Layer 12 of a small transformer language model trained on English Wikipedia (15 layers, counted from 0, width 96).
In attention head 1, each number of a token's query is one row of weights dot the token's vector x. The head spreads its attention over the tokens so far by the softmax of query dot key.

Query weights of the head. A number n stands for n times 0.0051.
q0: -8 -4 -27 6 -20 -15 1 -5 2 10 31 -21 12 2 13 6 9 -15 27 16 1 2 -7 -9 19 -7 -3 26 -1 13 35 0 10 3 -7 -6 -6 -32 -19 3 -17 -9 7 12 13 12 -2 1 3 -8 7 -8 -15 12 17 -9 -19 -40 -8 18 -19 12 4 10 12 16 -21 2 4 2 -15 8 -2 11 6 5 -3 7 11 -15 2 -4 20 -4 8 32 10 -9 -16 -15 5 3 4 10 -5 -4
q1: 13 -14 -8 -3 -3 -7 26 -10 -11 -5 8 13 4 7 16 -6 42 -4 -4 11 -16 8 -14 -12 -24 9 -14 3 15 -1 4 -36 12 -11 27 -3 1 0 24 37 -6 13 23 13 4 22 -12 -17 -2 -20 3 -16 -4 2 -8 -6 -10 -12 -1 17 -25 -11 2 7 -2 12 -14 7 -1 3 16 -5 -14 7 20 28 15 7 9 25 8 19 19 -9 -4 4 -14 -3 -31 -24 25 3 -9 -9 -20 31
q2: 14 -28 10 2 6 25 19 18 -7 3 24 40 6 -35 -8 17 28 -16 -1 18 -19 27 -1 -42 -37 5 -7 13 -1 14 -25 -15 18 -25 -19 21 -17 19 6 23 -17 6 -31 23 11 12 -5 -16 -26 -27 -5 -1 0 16 34 11 2 7 -16 21 -11 -18 -6 18 6 2 -16 -12 -24 -33 -8 23 -23 17 10 15 14 0 6 24 12 25 42 -6 -1 15 9 -3 -34 -29 22 38 24 -19 -2 31
q3: -14 -22 -13 -1 -7 12 13 7 -4 21 -5 1 9 29 -20 8 18 12 16 -1 -16 10 -15 -33 -4 30 9 -2 16 3 -11 -14 36 -13 -1 -12 -3 -5 29 24 -11 37 -18 25 6 14 -3 -12 -4 -17 4 -5 -5 -5 19 20 -6 -16 6 -9 33 -6 -13 40 -20 2 14 -19 7 -16 31 -9 -7 18 14 -11 5 -14 1 34 2 8 13 -32 26 -3 0 -3 -16 -4 11 8 39 -10 -10 7
q4: -1 -13 -8 -32 9 -42 40 2 1 -11 -6 19 5 3 16 27 4 51 -19 25 -17 0 -5 -31 -18 11 9 -15 19 -24 -23 -15 3 -43 4 27 17 29 36 34 18 46 -2 -8 -23 -26 25 13 7 -21 -7 19 -1 -7 -14 19 2 13 23 -12 50 -23 11 -7 -20 10 32 -25 17 -15 37 -1 -20 30 28 12 4 -21 -3 29 5 20 -8 -1 -1 -35 -7 -11 11 28 37 8 5 -36 -1 48
q5: 10 -9 -16 -1 -8 4 -14 -18 1 5 7 -25 -7 -11 -14 -23 1 -15 -11 -1 12 19 5 -13 -8 0 -9 -26 -36 9 4 -16 7 -11 1 1 -3 -22 7 16 -30 5 -7 14 7 -29 -4 12 6 -26 9 -23 -8 32 21 3 -8 7 -10 19 -30 5 -16 7 -7 8 -21 -12 -12 -16 -25 7 -9 -4 -23 -13 6 3 -8 22 -1 21 14 -5 6 3 12 22 -1 -35 -17 21 15 17 11 -18
q6: 7 30 15 3 17 -14 -37 -13 -9 0 2 -17 17 -27 5 5 -17 -2 -24 -11 35 -10 -42 44 3 -7 -18 -20 -24 2 6 -4 2 -9 0 30 10 7 -1 2 4 -4 19 -8 -28 -20 29 17 -25 2 0 -34 14 -4 -2 17 10 23 -25 -1 -31 31 -11 -17 28 -12 -8 -3 -16 18 -15 0 -15 -34 -30 9 15 10 38 -5 13 30 14 18 -7 0 4 -14 4 -9 22 -3 -28 -10 -1 1
q7: -4 37 -18 18 2 10 -48 -27 13 -11 19 -17 -22 -23 7 8 -29 -39 11 31 32 -15 -7 20 23 -9 -17 0 -38 17 -15 11 -10 44 0 -43 -17 6 -39 -2 13 -20 -24 26 5 -15 16 31 3 21 10 -9 -12 27 -27 -10 -4 -9 -24 22 -50 4 -16 -1 10 -24 7 13 -29 11 -29 34 -10 -28 -34 -26 21 56 9 -35 -19 -16 28 -13 -3 35 -16 -23 -7 9 -46 11 -21 6 -11 -26
q8: 6 -30 30 -20 6 -1 25 -12 23 -9 21 17 -22 8 -9 4 10 17 -3 -13 -22 -6 57 19 2 14 39 19 -21 2 22 -7 -46 19 -5 20 17 -1 -6 2 16 9 -5 -10 8 34 -30 -13 29 1 8 -9 -5 10 -8 -18 6 -3 16 11 24 -21 30 0 30 -9 -17 10 7 -8 -26 38 24 -19 21 6 -14 -14 -4 34 21 -2 -11 -27 36 28 8 10 -4 -12 -13 -26 27 25 2 14
q9: -8 5 -74 -8 8 5 -23 30 14 -10 -3 18 29 54 -11 24 -10 38 48 48 -10 20 9 -5 -18 -3 -2 21 30 -22 -20 8 14 7 -2 13 35 25 38 -10 -24 -24 -4 -19 10 -34 -55 47 13 -4 -9 -6 -53 -36 10 -2 -30 -1 5 -24 16 -16 10 -9 -11 -5 -14 36 -14 23 23 19 14 19 -2 1 -4 23 -17 -1 -26 15 -7 -18 18 3 -37 12 10 27 -11 8 -8 6 6 -36
q10: -17 -17 29 -49 28 36 8 -11 -19 54 6 -24 -10 10 -24 -15 -20 12 -4 -21 -21 51 -22 -32 14 12 19 0 -30 3 14 17 -36 -6 -85 -27 -2 -1 12 -7 11 -5 -4 12 1 -31 10 36 37 -3 -32 53 3 -1 -20 21 -34 14 16 32 -31 -3 3 -37 10 -7 1 0 -38 -33 -30 -44 13 12 14 -17 -14 -9 -15 -15 1 27 24 24 -5 7 9 45 -22 -50 17 24 -2 -41 -26 43
q11: -3 -1 21 -16 -13 37 -31 -25 9 20 9 -5 -24 -17 0 -23 -5 -13 0 -9 -3 -6 0 18 -18 -58 -25 22 -11 29 -67 -5 16 47 -19 -36 12 32 -28 -30 12 -26 15 -4 -12 4 30 -18 3 -35 -20 -19 2 -7 -1 11 5 26 9 -14 -16 9 -8 31 30 35 65 8 35 -18 1 -25 41 -32 26 22 -18 -16 44 -7 -19 -20 -39 48 -8 36 30 2 7 6 -1 5 -22 -25 -44 -47
q12: -4 45 -43 10 -11 6 27 12 14 -16 10 5 22 -3 29 -26 9 32 64 4 -44 -3 -3 17 9 21 29 -23 -3 -26 -26 -8 20 4 14 32 12 -5 12 -8 20 15 17 -46 25 0 -58 50 -23 -1 32 10 -32 -7 11 -9 -40 -14 -11 11 10 -6 -7 6 -24 -12 -36 9 -40 -13 5 16 -46 -1 -26 10 -24 22 -17 -8 4 -2 31 26 44 -7 -29 -24 -10 15 -30 16 11 55 -7 -9
q13: -2 -32 11 -19 11 -8 41 17 -26 1 -3 22 -26 -16 -2 -59 -8 -17 -34 -23 -19 -22 32 2 -17 3 10 -36 4 11 -8 8 -10 24 6 -9 7 -24 -27 -30 -24 23 45 1 21 -2 -11 11 12 -29 -26 12 22 -17 -18 -27 -12 -29 44 -10 -2 -50 5 -16 12 -37 26 3 15 -22 37 63 -3 -6 19 18 -6 14 10 28 5 -6 -35 -10 54 12 -28 -18 20 20 -18 12 19 8 4 5
q14: 9 52 -4 9 3 -36 62 34 -1 -50 -19 14 16 -11 27 29 -3 34 18 0 -4 11 -6 39 40 46 -8 49 11 60 -1 4 -14 24 -38 -14 19 15 20 -1 25 4 -52 -7 2 -13 -25 26 4 43 -39 23 38 -37 -32 8 -13 -19 10 -50 -11 -37 36 -28 -50 5 6 11 15 16 6 -33 0 11 -6 53 28 -26 -25 7 23 -13 -14 -13 -27 -22 2 -6 -27 33 34 -31 15 8 14 2
q15: -17 4 51 18 -9 -73 34 -24 43 -48 -5 -31 -24 -2 -18 20 36 31 1 7 21 -26 4 2 -41 8 18 -23 37 -30 16 -15 -15 20 21 12 -6 7 33 35 -42 72 -5 23 3 -15 -29 -22 21 12 30 11 -19 -18 26 -37 13 42 -25 -22 19 8 -61 -9 -50 4 6 -38 7 33 -13 62 -9 -24 -14 -10 14 -16 -5 -11 -15 -17 1 -11 14 2 -36 -52 -32 0 -21 -3 31 19 15 1
q16: -15 1 9 -11 -16 16 -3 -1 -7 -1 14 -4 1 23 15 -21 14 -14 6 -11 1 -20 1 20 -2 -3 14 23 -15 -8 24 7 -10 33 25 -6 9 -5 -26 -6 8 -12 13 -18 -13 24 -21 -21 -13 5 -16 -9 2 0 -1 -20 -13 -8 -18 -1 -24 -6 3 19 3 -3 3 -3 -2 16 13 -5 15 -27 -19 6 10 -1 3 -5 8 -13 18 -13 -11 22 -17 1 13 9 -4 -17 -18 0 -16 3
q17: 34 -20 3 -17 7 8 11 21 3 2 -5 -8 15 13 -3 -18 -17 23 -12 -12 15 37 -11 -4 -29 -12 -8 0 -12 -2 -13 10 36 7 -27 -3 9 10 21 -30 -24 0 -23 -9 -2 0 6 6 21 -8 23 6 25 -16 5 0 -4 -16 5 -13 30 -7 1 -3 -28 -9 8 -11 4 -9 -18 -15 -2 -12 -10 19 3 -31 0 7 -16 -13 -31 15 -6 -4 -7 31 13 17 26 14 23 -7 25 20
q18: 7 36 -35 9 0 -15 -24 10 -12 -2 -8 2 -14 5 36 12 8 -16 -32 28 -6 -12 -4 -1 13 3 2 13 12 -10 26 11 -2 7 -2 -10 -18 -12 -22 -20 6 -37 -1 4 22 4 -22 -36 4 -9 4 1 10 -9 -7 -16 9 -2 4 5 -11 9 5 -17 -4 23 -14 15 11 10 -11 -18 -5 -28 -5 18 13 12 14 -23 -7 -17 -3 15 2 13 -4 -9 -10 -1 -4 -8 -4 3 -18 -24
q19: 8 19 3 1 -17 -8 -9 7 -28 -13 -28 7 -30 3 21 24 8 -21 -1 17 5 -12 3 -38 -18 -22 -10 36 -13 -6 8 14 -4 18 2 -5 -24 -23 -7 -2 18 -13 2 -6 -14 8 -7 -1 -5 -26 16 -2 -1 4 10 -4 5 22 -8 17 -22 19 -4 8 4 23 -6 -5 1 15 8 23 -15 -11 -5 17 -5 7 16 -3 4 -18 17 -20 0 2 29 -11 -19 -4 4 13 1 -15 -12 -14
q20: 20 -6 2 7 0 -4 -3 0 18 -4 20 -14 16 -9 -13 17 -24 11 -7 -24 6 1 -15 15 1 7 -16 -10 -24 -5 -23 -1 4 0 -40 12 18 50 8 12 -13 12 -21 -11 -12 -13 5 19 23 13 13 3 9 4 -42 15 19 26 -3 -8 17 -16 -15 3 -2 -19 -19 -13 -22 -20 -3 1 -3 -9 1 -20 29 -9 10 1 0 10 -4 24 -12 -25 -2 -3 14 18 38 37 8 9 20 28
q21: -5 1 0 2 9 32 -29 4 -5 9 -27 12 -16 -29 18 -4 -3 -30 2 7 5 -17 17 14 3 -17 4 30 -38 10 18 31 -31 29 -9 -31 -12 -36 -41 -13 9 -64 13 22 32 28 17 -31 -29 25 12 -9 5 14 25 -17 -32 -24 -6 7 -42 13 35 -23 41 -8 4 1 -13 26 -29 24 9 -6 -25 -13 -32 58 2 -48 9 -3 34 -1 15 32 -6 -23 -19 -10 -39 -16 -14 11 -5 -14
q22: -21 9 10 6 -11 11 -32 -11 -10 -13 23 9 -11 -10 5 -18 21 -28 17 -11 -1 -15 6 -1 -2 34 0 18 -8 26 10 -7 7 37 17 0 -26 -21 -30 -6 -24 -37 18 40 20 31 -16 -32 -2 21 -7 -3 -13 12 14 9 -24 -17 4 18 -20 21 -9 23 1 0 -15 3 -13 11 1 30 13 -37 6 32 1 50 12 -43 4 -23 20 -7 -15 32 11 -16 -30 -25 9 11 -14 -23 -28 5
q23: -2 43 -43 42 -2 55 -20 9 18 -1 -17 14 -17 22 -6 -20 -4 -5 22 5 -4 -26 19 -9 30 -26 8 24 24 12 3 14 -4 42 25 -53 10 -28 -41 -23 -13 -11 -12 -14 42 22 -35 15 25 2 -9 -2 16 -4 -3 -31 10 -17 -1 32 -8 -16 31 25 -23 -15 -28 48 7 24 -4 24 14 17 12 -7 -6 15 -3 -14 -32 -46 -25 -26 1 7 9 -17 41 9 -22 -2 12 23 -1 -51
q24: 34 -8 27 -22 30 8 23 -5 19 33 22 15 28 9 18 7 26 -28 -9 12 13 13 26 5 -51 9 35 4 -27 2 23 51 -10 -22 -36 8 -54 -31 33 -15 16 -27 -12 7 -23 -9 -26 5 -42 -10 22 17 -1 -4 -18 11 16 -34 -15 -10 -24 -19 -32 -20 21 -43 32 14 -34 -9 34 -1 -23 52 -39 -26 64 -5 -33 27 13 2 56 -4 3 -17 -18 13 1 10 -37 -19 27 -13 13 9
q25: 18 -18 13 -4 -33 4 22 -6 -16 -4 0 -20 33 -3 20 -41 14 -10 13 -40 10 -29 31 -9 -37 41 29 -16 -41 -64 47 21 17 -22 -12 -13 -28 -12 -1 -5 12 37 -11 19 -1 8 2 43 -27 -23 -21 5 67 21 -14 -16 20 41 34 51 5 -26 61 -19 -22 -47 -9 -5 -5 -9 7 -3 -40 10 -40 22 5 -3 -12 1 39 -11 -6 -13 -16 -16 13 -43 15 -17 2 -37 -1 67 24 -7
q26: -54 23 -6 16 -4 -43 29 -7 28 -5 -12 8 -13 -2 47 20 -17 5 3 46 57 14 -18 10 40 9 -6 3 15 9 -52 33 -27 -1 -47 -37 40 8 7 30 13 3 3 -11 -2 -13 10 5 -14 57 -7 31 1 6 9 7 -24 -38 6 -8 9 -27 -11 -16 -43 11 -31 37 -7 12 22 21 -36 18 0 32 11 24 4 -49 -24 -58 6 -43 13 -33 -7 12 -44 19 8 28 -8 -24 -16 -8
q27: -17 12 2 16 -6 8 -5 14 -51 33 -17 -27 61 0 -26 25 -3 -43 -18 17 -19 11 9 -10 -3 -22 -32 -6 22 -9 41 -29 22 -23 9 -17 5 -20 42 21 12 10 -13 4 -7 24 -9 -6 0 5 4 -22 6 -41 1 -12 41 -9 -29 -12 -5 -19 31 9 -8 -3 -24 -8 -3 -30 16 -42 -19 19 -5 -18 0 -31 -11 14 14 35 9 -46 -75 23 35 -19 -21 5 14 36 7 9 5 37
q28: -51 -28 14 25 14 -10 50 -29 -5 35 -13 14 22 -3 -31 15 50 -21 60 10 -12 -61 7 -24 -17 40 95 15 -18 9 -13 30 -38 9 -11 -5 49 5 -4 1 -18 47 -27 -11 37 27 -45 -12 -20 -14 22 -4 -12 -7 25 -15 -29 38 28 -33 10 -6 29 20 14 7 15 -4 6 -14 22 -1 -3 -26 -5 35 -26 -32 28 -16 24 -36 1 -13 -9 0 65 -6 -20 17 23 59 -7 -21 -35 -11
q29: 18 -30 12 -2 16 6 54 35 31 -38 11 0 -38 -18 -14 -59 28 20 -19 -9 27 14 -14 12 3 28 -12 15 47 -9 25 9 12 -31 -10 -12 48 -10 -27 59 42 -19 2 -37 25 10 5 -30 22 -12 20 -51 11 34 20 -14 59 67 13 8 -7 34 -22 -3 -8 29 22 17 55 19 -10 17 -21 -37 2 1 -13 16 -40 -12 -5 -59 -21 -22 17 12 31 -26 39 -15 -3 49 -19 -5 4 -33
q30: 13 9 42 33 -27 21 28 13 9 -37 3 11 9 -7 -16 -23 38 -17 6 13 -21 -1 48 33 -15 -20 35 34 -33 9 6 -3 9 -3 17 4 28 20 16 -33 3 -13 7 -25 4 0 3 41 -27 -65 13 7 10 -8 6 29 43 13 11 -7 -13 -3 10 -16 2 14 -35 11 25 -14 23 9 -16 36 18 -15 -4 -21 16 -5 40 33 -30 10 -18 -21 24 6 21 -33 45 -9 31 10 28 -19
q31: -15 -31 50 15 -19 -2 -10 -35 14 23 7 3 -22 -15 -2 -5 26 -8 -18 14 -1 -21 -9 12 -25 -2 23 32 5 -4 7 2 -54 -22 -19 -26 -10 6 32 4 -18 -5 -45 70 21 44 23 6 -5 -22 -47 -35 -59 12 -30 23 -2 34 40 9 -24 -44 60 9 39 -43 72 -23 37 20 -42 -5 4 37 10 -9 -10 -2 12 6 24 -15 -13 -21 36 13 -8 2 -5 -35 -33 -42 27 -28 -13 -21

Each question shows a short text with each token's key, already scaled and adjusted for position as the last token sees it. A number n stands for n times 0.013.

Then comes the last token's vector x. A number n stands for n times 0.063.

0 " 1800": -11 -7 5 10 -12 8 24 63 -20 6 4 21 -14 2 9 19 -1 -2 -5 16 22 17 14 -10 -2 -45 27 -9 -19 -9 -5 -13
1 "m": -3 -2 10 -8 -17 9 15 49 -8 -11 2 13 -19 -2 -6 16 -3 -11 6 17 16 20 11 -30 8 -32 5 0 5 3 -13 9
2 " |": 5 15 9 -7 -1 0 27 51 -9 2 13 -2 -5 -7 9 38 16 5 8 14 13 24 9 -26 24 -34 13 4 -6 -1 -11 -14
3 " 3": -1 4 -4 -6 -20 7 3 29 -23 -23 -16 1 -23 -18 8 -6 14 -5 15 19 -11 34 10 26 -10 -8 22 -7 -19 14 2 18
4 "yo": -7 -1 5 -4 -19 -5 15 37 27 -11 -13 20 -16 21 -5 8 3 -12 10 11 0 17 2 -15 -4 -9 14 -18 -5 22 4 16
x: -6 0 9 -7 -6 9 18 21 4 -22 29 -4 -10 -8 -7 -24 -6 -25 -2 -3 -4 -3 -11 11 6 -18 -6 17 -21 -8 -3 12 13 0 -17 22 0 -1 2 1 -9 -11 35 -5 5 -5 14 5 15 20 33 -3 -8 3 -25 -8 35 -28 -9 15 -12 25 -79 -3 2 -2 13 -2 -9 2 2 17 -3 20 -4 14 2 5 5 -5 -17 5 -13 -3 3 -10 -5 13 -3 -2 -12 -4 9 -11 -21 -8
To which token does the last token give the most attention? 0 " 1800"

0 "\n": 3 -9 8 4 -8 -8 37 46 -13 -8 -3 6 -11 18 12 14 2 -5 2 9 14 19 4 -18 -4 -33 20 -6 -4 -6 8 -8
1 "==": -2 -4 -9 -8 -10 -17 41 46 8 3 -14 6 -12 18 8 30 11 9 13 18 23 7 5 -23 16 -27 19 -6 -13 -10 -6 -5
2 " Notable": 12 2 -3 -11 -34 10 43 43 14 -4 -20 11 -1 -14 9 24 13 -7 7 11 15 12 12 9 -15 2 27 8 -12 27 -8 -4
3 " races": 0 12 -1 -4 -38 16 60 63 19 9 -34 -3 12 -4 6 37 22 -5 3 8 8 27 2 4 -8 -24 34 3 -30 10 -37 -9
4 " ==": -17 6 1 8 -14 -10 43 46 16 1 5 -1 6 31 -4 3 -2 -3 1 9 -3 22 5 -18 8 -24 -1 -7 -26 -20 -18 -9
x: 16 9 -2 13 7 11 14 -5 -1 -11 33 -7 0 9 15 -19 -18 -15 4 3 -21 1 -37 11 27 -18 -1 -15 -21 47 3 5 -24 30 -5 -5 12 27 -41 -16 11 4 -11 -17 5 14 -5 -5 -8 -8 -36 -5 -15 1 1 43 -1 -14 3 11 -20 13 -41 1 -11 13 -8 -2 4 9 -1 -33 7 29 50 15 29 -4 -13 29 -2 -8 -17 36 14 10 -1 -3 -19 22 25 -6 15 5 4 16
To which token does the last token give the most attention? 0 "\n"

0 " |": 8 14 9 -1 -6 0 48 57 6 1 15 0 -23 -5 27 32 -12 -8 0 17 17 21 0 -23 18 -38 26 17 -18 0 -7 -20
1 " 1800": 9 -4 5 -6 -36 14 21 63 -24 -19 -4 -2 -20 -19 15 2 -20 -9 19 37 11 30 22 -2 -14 -16 57 -4 -24 -42 1 2
2 "m": 15 12 18 -1 -26 2 15 48 16 -15 4 -2 -22 -2 12 16 -2 -11 10 24 7 18 22 -27 1 -24 12 7 -3 -4 -11 9
3 " |": -19 8 4 -19 0 7 24 46 -6 -3 20 -8 -6 -17 -3 28 21 15 13 7 12 22 11 -28 22 -26 14 5 -10 -25 -10 -10
4 " 3": -13 7 -6 -10 -17 11 3 31 -21 -26 -14 2 -24 -24 10 -13 8 -2 16 18 -13 35 11 24 -13 -10 18 -2 -24 6 7 16
x: -29 13 16 -38 -9 -12 -15 -10 -10 5 -5 -2 -1 -11 22 7 4 21 -3 -2 11 -10 6 9 7 21 -10 1 8 17 -7 11 -8 -25 -10 46 20 8 7 1 1 -25 2 -5 6 -12 -5 20 21 28 -4 -8 -46 11 -19 1 -10 -5 33 19 -9 31 -45 -10 -9 -29 -5 -50 -15 -26 14 -2 -9 20 7 -31 -16 -10 9 10 8 3 1 17 3 14 -7 12 -17 18 20 -1 -10 0 -15 -4
To which token does the last token give the most attention? 3 " |"

0 "con": -6 -8 -11 4 -1 -4 11 48 -8 6 -10 28 18 -4 12 -14 -3 7 0 10 16 3 3 -4 -13 -15 10 -24 -14 -7 -7 -5
1 "s": -1 -5 -3 3 -12 -3 15 44 3 8 6 25 14 0 0 -14 -5 -5 -5 7 8 11 0 0 -3 -4 0 -15 -9 -10 -6 1
2 ")": 1 0 2 11 -12 -5 29 60 -3 9 8 25 -1 14 10 28 -13 -5 -6 6 21 16 10 -6 5 -33 -4 -9 -8 8 8 -25
3 " |": -10 6 0 -14 -8 -1 40 54 -6 -3 14 -7 -10 -3 12 39 11 16 7 10 22 23 9 -22 21 -30 26 15 -12 6 -15 -22
4 " ": -9 11 -9 -2 -21 -20 25 9 46 -14 -1 -13 -40 -1 26 9 -3 9 16 18 -19 3 22 11 0 13 18 -7 -1 30 5 2
x: 1 4 0 8 8 -17 9 6 -11 -26 5 8 -19 -10 -4 43 2 -29 -14 8 -30 -3 -1 21 30 30 -3 22 -15 -6 4 19 -16 13 18 60 22 11 7 8 -15 6 6 14 12 7 53 -3 12 13 -24 3 -19 -10 -19 -11 -2 -10 2 28 -1 21 -31 -3 -13 -14 5 -45 10 -1 -5 17 8 11 9 1 12 13 -7 -2 -11 -10 -7 -26 4 -8 -30 -13 10 -3 2 25 -16 -14 4 -5
To which token does the last token give the most attention? 3 " |"

0 " However": -7 -11 21 22 -7 2 23 45 -4 -26 -11 5 13 35 3 6 1 -7 -11 13 4 30 -15 -31 -13 -18 9 -13 8 -24 17 -21
1 ",": -3 -11 20 14 -6 -4 26 38 -2 -33 2 14 6 41 8 1 -6 -11 8 18 15 25 -15 -39 -8 -30 8 -7 5 -28 5 -17
2 " this": 3 -9 5 12 -27 -2 18 38 1 -7 20 21 -15 14 12 18 -6 -10 10 26 20 41 7 3 1 -14 15 -3 8 -6 19 4
3 " album": 5 3 14 2 -14 22 42 48 -6 21 -2 3 -13 2 -5 33 5 -6 16 24 14 40 5 1 5 -33 7 4 -3 -13 17 2
4 " featured": -5 3 0 2 -39 4 52 58 21 -19 -10 2 -3 6 5 41 3 -19 1 9 17 31 -14 -5 -4 -16 -10 29 -16 4 12 -14
x: -20 22 4 0 -17 15 18 9 -1 -14 -2 -14 -5 -18 4 -10 -15 1 -23 -11 42 -27 -16 35 2 -24 -6 -30 -13 -5 15 19 10 -13 -12 -26 -8 0 -11 13 -5 15 -20 16 9 -13 16 -14 3 11 -3 15 -11 18 1 -22 -20 -1 16 -13 -5 -32 -48 -21 13 9 -6 -2 32 6 4 10 -5 4 0 4 22 -16 8 3 -25 -2 -13 -1 -10 13 1 -35 -43 7 18 1 2 -21 1 28
To which token does the last token give the most attention? 4 " featured"

0 " Sab": -9 -18 5 28 -14 -2 -11 29 2 10 -23 17 4 18 -27 5 -7 -6 -9 4 -12 10 12 -9 -19 -13 5 -38 3 5 -7 -1
1 "un": 2 -15 6 19 -9 1 -25 28 7 6 -28 -2 12 18 -49 13 0 -7 0 0 -20 12 8 -35 -32 -30 -13 -27 27 5 0 -18
2 "o": 6 -5 14 15 -4 2 -18 25 8 12 -27 5 4 13 -33 16 -1 -10 -2 1 -17 16 10 -25 -30 -34 -11 -28 6 12 -11 -23
3 " H": 5 3 6 13 -13 11 -10 15 -9 16 -20 21 -7 12 -11 4 -12 -13 -7 7 -6 22 22 15 -16 -27 -2 -15 -4 47 -22 -24
4 "aku": -7 10 11 7 1 -3 -9 28 16 17 -25 19 3 6 -36 -5 5 -3 11 6 -11 9 8 -26 -24 -26 -2 -23 16 6 -10 -6
x: 5 -5 -6 -5 8 9 3 -10 -6 -4 7 0 -11 -5 11 -14 4 -19 4 21 -11 10 -2 0 -11 -10 3 -9 -16 0 -8 13 34 0 -7 27 -9 -3 -31 3 10 -13 38 -21 -7 -14 8 -19 -14 4 34 -7 5 -9 -25 -3 9 -25 0 -17 -22 50 -69 2 5 -11 17 15 13 9 -5 4 0 14 -26 5 0 0 4 1 -2 -2 -4 -7 -16 1 -5 -2 4 7 9 16 -10 10 -14 -5
Which two tokens does the last token look at most, in order? 3 " H", 2 "o"

0 " track": -8 -7 5 7 -11 0 23 59 -1 11 -5 26 -19 6 2 37 5 -2 -3 5 20 16 5 6 3 -25 12 -9 -29 8 3 1
1 " was": -5 9 19 3 -6 6 24 57 5 -21 6 11 -19 21 19 27 1 -3 -5 14 17 21 -4 -21 19 -28 -13 22 3 -2 22 -12
2 " then": 0 4 25 11 -10 -4 18 43 6 -7 0 15 -15 20 12 21 -7 -5 -10 6 -1 20 -5 -17 3 -18 -21 11 19 4 36 -16
3 " extensively": 6 0 28 9 -5 9 12 45 9 -11 -14 5 -6 23 11 22 -11 -4 1 13 -1 21 -12 -6 0 -22 -12 20 5 1 25 -12
4 " reworked": 5 4 16 -13 -27 -3 17 45 1 -13 -17 2 -8 4 9 22 8 -6 13 15 15 16 -1 -6 -1 -28 16 23 -32 -32 -3 -12
x: -24 19 6 -31 -13 7 -5 -18 3 4 -5 -10 -8 -6 3 25 -8 -3 -30 -11 14 22 -1 25 -7 1 -9 -14 12 -1 2 29 -18 -15 -6 -17 31 1 -4 -5 -6 -6 -1 29 -23 -17 -1 -30 11 -3 12 35 -21 7 8 -7 -16 -5 13 -1 -7 0 -64 7 2 -5 0 -5 0 25 7 17 12 10 3 9 22 -24 -3 13 -44 -2 8 11 -39 16 25 -20 0 0 -2 -12 0 1 -1 -9
Which token does the last token look at most, and with what share of its attention? 0 " track", with about 60%

0 " game": -12 -11 6 10 -11 3 27 61 -1 18 9 27 -27 7 -3 26 2 2 -7 13 15 15 3 5 -6 -39 16 -2 -36 -8 1 -8
1 " 40": 6 -11 -9 2 -23 25 22 51 -33 20 -21 23 -20 -24 -40 22 -24 -11 4 10 12 31 26 21 -30 -27 7 -11 -27 -7 -17 0
2 "–15": 18 4 -16 -16 -31 10 23 54 -33 22 -16 2 -22 -9 -29 14 0 -8 3 12 8 5 14 -7 -21 -18 18 -11 -29 -33 -14 13
3 ",": 5 13 0 1 -3 -2 3 23 -15 2 14 8 -6 17 -18 -1 16 -14 13 13 -1 13 2 -27 -6 -22 -25 -3 3 -34 -6 -2
4 " making": -8 24 3 10 -20 -11 16 43 3 -16 6 14 -14 11 -12 7 3 -3 8 13 -1 29 -1 12 -2 -7 -9 30 6 -2 23 0
x: -23 13 19 13 -12 4 29 8 -19 -22 1 1 -25 -18 19 -4 1 17 -10 15 25 13 -8 27 -9 -21 -1 -29 9 -16 -22 46 20 -16 7 -20 -9 8 36 -9 4 10 -21 20 5 -24 -15 -22 3 -21 -20 -9 14 8 -29 -16 -32 0 13 3 -9 7 -30 15 4 -5 18 -3 11 28 4 25 -9 6 -5 -52 28 36 27 -17 9 8 12 -6 44 9 7 -20 -20 15 5 -4 7 -20 7 3
Which two tokens does the last token look at most, in order? 0 " game", 2 "–15"

0 " season": -12 -7 13 11 -13 10 33 66 -6 11 5 20 -18 10 6 11 -2 -5 -7 14 14 14 8 1 1 -37 25 1 -32 -21 3 -7
1 ",": -1 -9 13 13 -16 5 37 44 -5 4 4 21 -18 24 13 18 -16 -12 0 15 18 25 5 -22 5 -38 3 6 -9 -13 1 -10
2 " the": 8 -1 5 -1 -36 -15 18 28 13 12 10 26 -53 -3 7 9 -9 -7 -7 8 7 14 19 9 13 -20 8 23 5 12 12 11
3 " Vikings": 4 -7 5 1 -26 5 20 41 8 37 -10 22 -36 3 -22 22 -4 -3 -1 10 6 31 5 6 16 -26 19 11 4 32 4 21
4 " sport": 7 -1 12 5 -25 15 12 50 3 25 0 19 -23 -8 -24 39 3 1 14 11 -9 34 9 17 0 -18 14 12 -16 17 31 7
x: 27 16 8 -18 -9 -6 -2 2 28 -11 -25 -5 -8 -19 -7 -10 -19 -28 1 -13 -1 -3 12 8 -13 -17 -35 13 -10 -14 -19 17 -12 0 -1 -10 1 11 31 -10 12 -5 -13 20 1 -10 -18 -9 -4 -10 -7 0 -10 9 -16 12 6 -24 12 -3 19 22 -70 4 -7 -13 -4 13 -36 -17 -3 16 7 -25 5 1 40 -28 13 -1 -20 9 9 23 8 -5 -2 -21 4 2 -9 3 14 -4 -7 -8
Which token does the last token look at most, and with what share of its attention? 0 " season", with about 70%

0 "==": 13 10 4 1 -7 -9 48 55 2 0 7 12 -7 21 11 23 2 2 8 18 21 16 5 -28 22 -31 15 -4 -19 -5 -11 -10
1 "\n": 8 9 15 1 -11 -4 40 40 -10 -5 1 11 1 14 7 7 6 -9 5 8 4 11 10 -21 -4 -28 24 -8 1 -4 -1 -10
2 "\n": -1 6 8 -3 -15 -10 39 40 -5 -5 -5 6 -8 14 16 6 6 -7 8 10 5 7 10 -16 -4 -31 23 -6 -2 -7 2 -8
3 "|": -3 6 -20 -31 -17 -11 52 62 -2 -3 -4 -2 -5 -13 18 26 9 6 15 7 17 2 1 -21 17 -17 33 -6 -3 -7 -2 -12
4 " Ad": -6 17 2 -15 -32 -9 35 42 16 8 -38 12 23 -21 12 10 9 -4 -3 -2 -6 -10 1 7 0 9 21 -19 8 1 -4 0
x: -19 0 6 14 -1 -8 -7 -8 -7 -7 4 -11 -2 -1 16 -3 -9 21 -6 -11 -28 4 39 13 25 5 31 17 19 -8 9 14 -9 10 13 62 12 8 -21 1 12 3 14 14 -12 -21 -1 6 18 7 -2 7 15 -13 -4 -1 -32 0 16 -16 -18 18 -46 14 7 1 30 34 9 4 16 17 34 -14 -23 -10 -5 -13 18 -24 5 17 20 -25 -11 -20 -9 -16 -12 -6 -16 15 11 13 -13 -13
Which two tokens does the last token look at most, in order? 3 "|", 4 " Ad"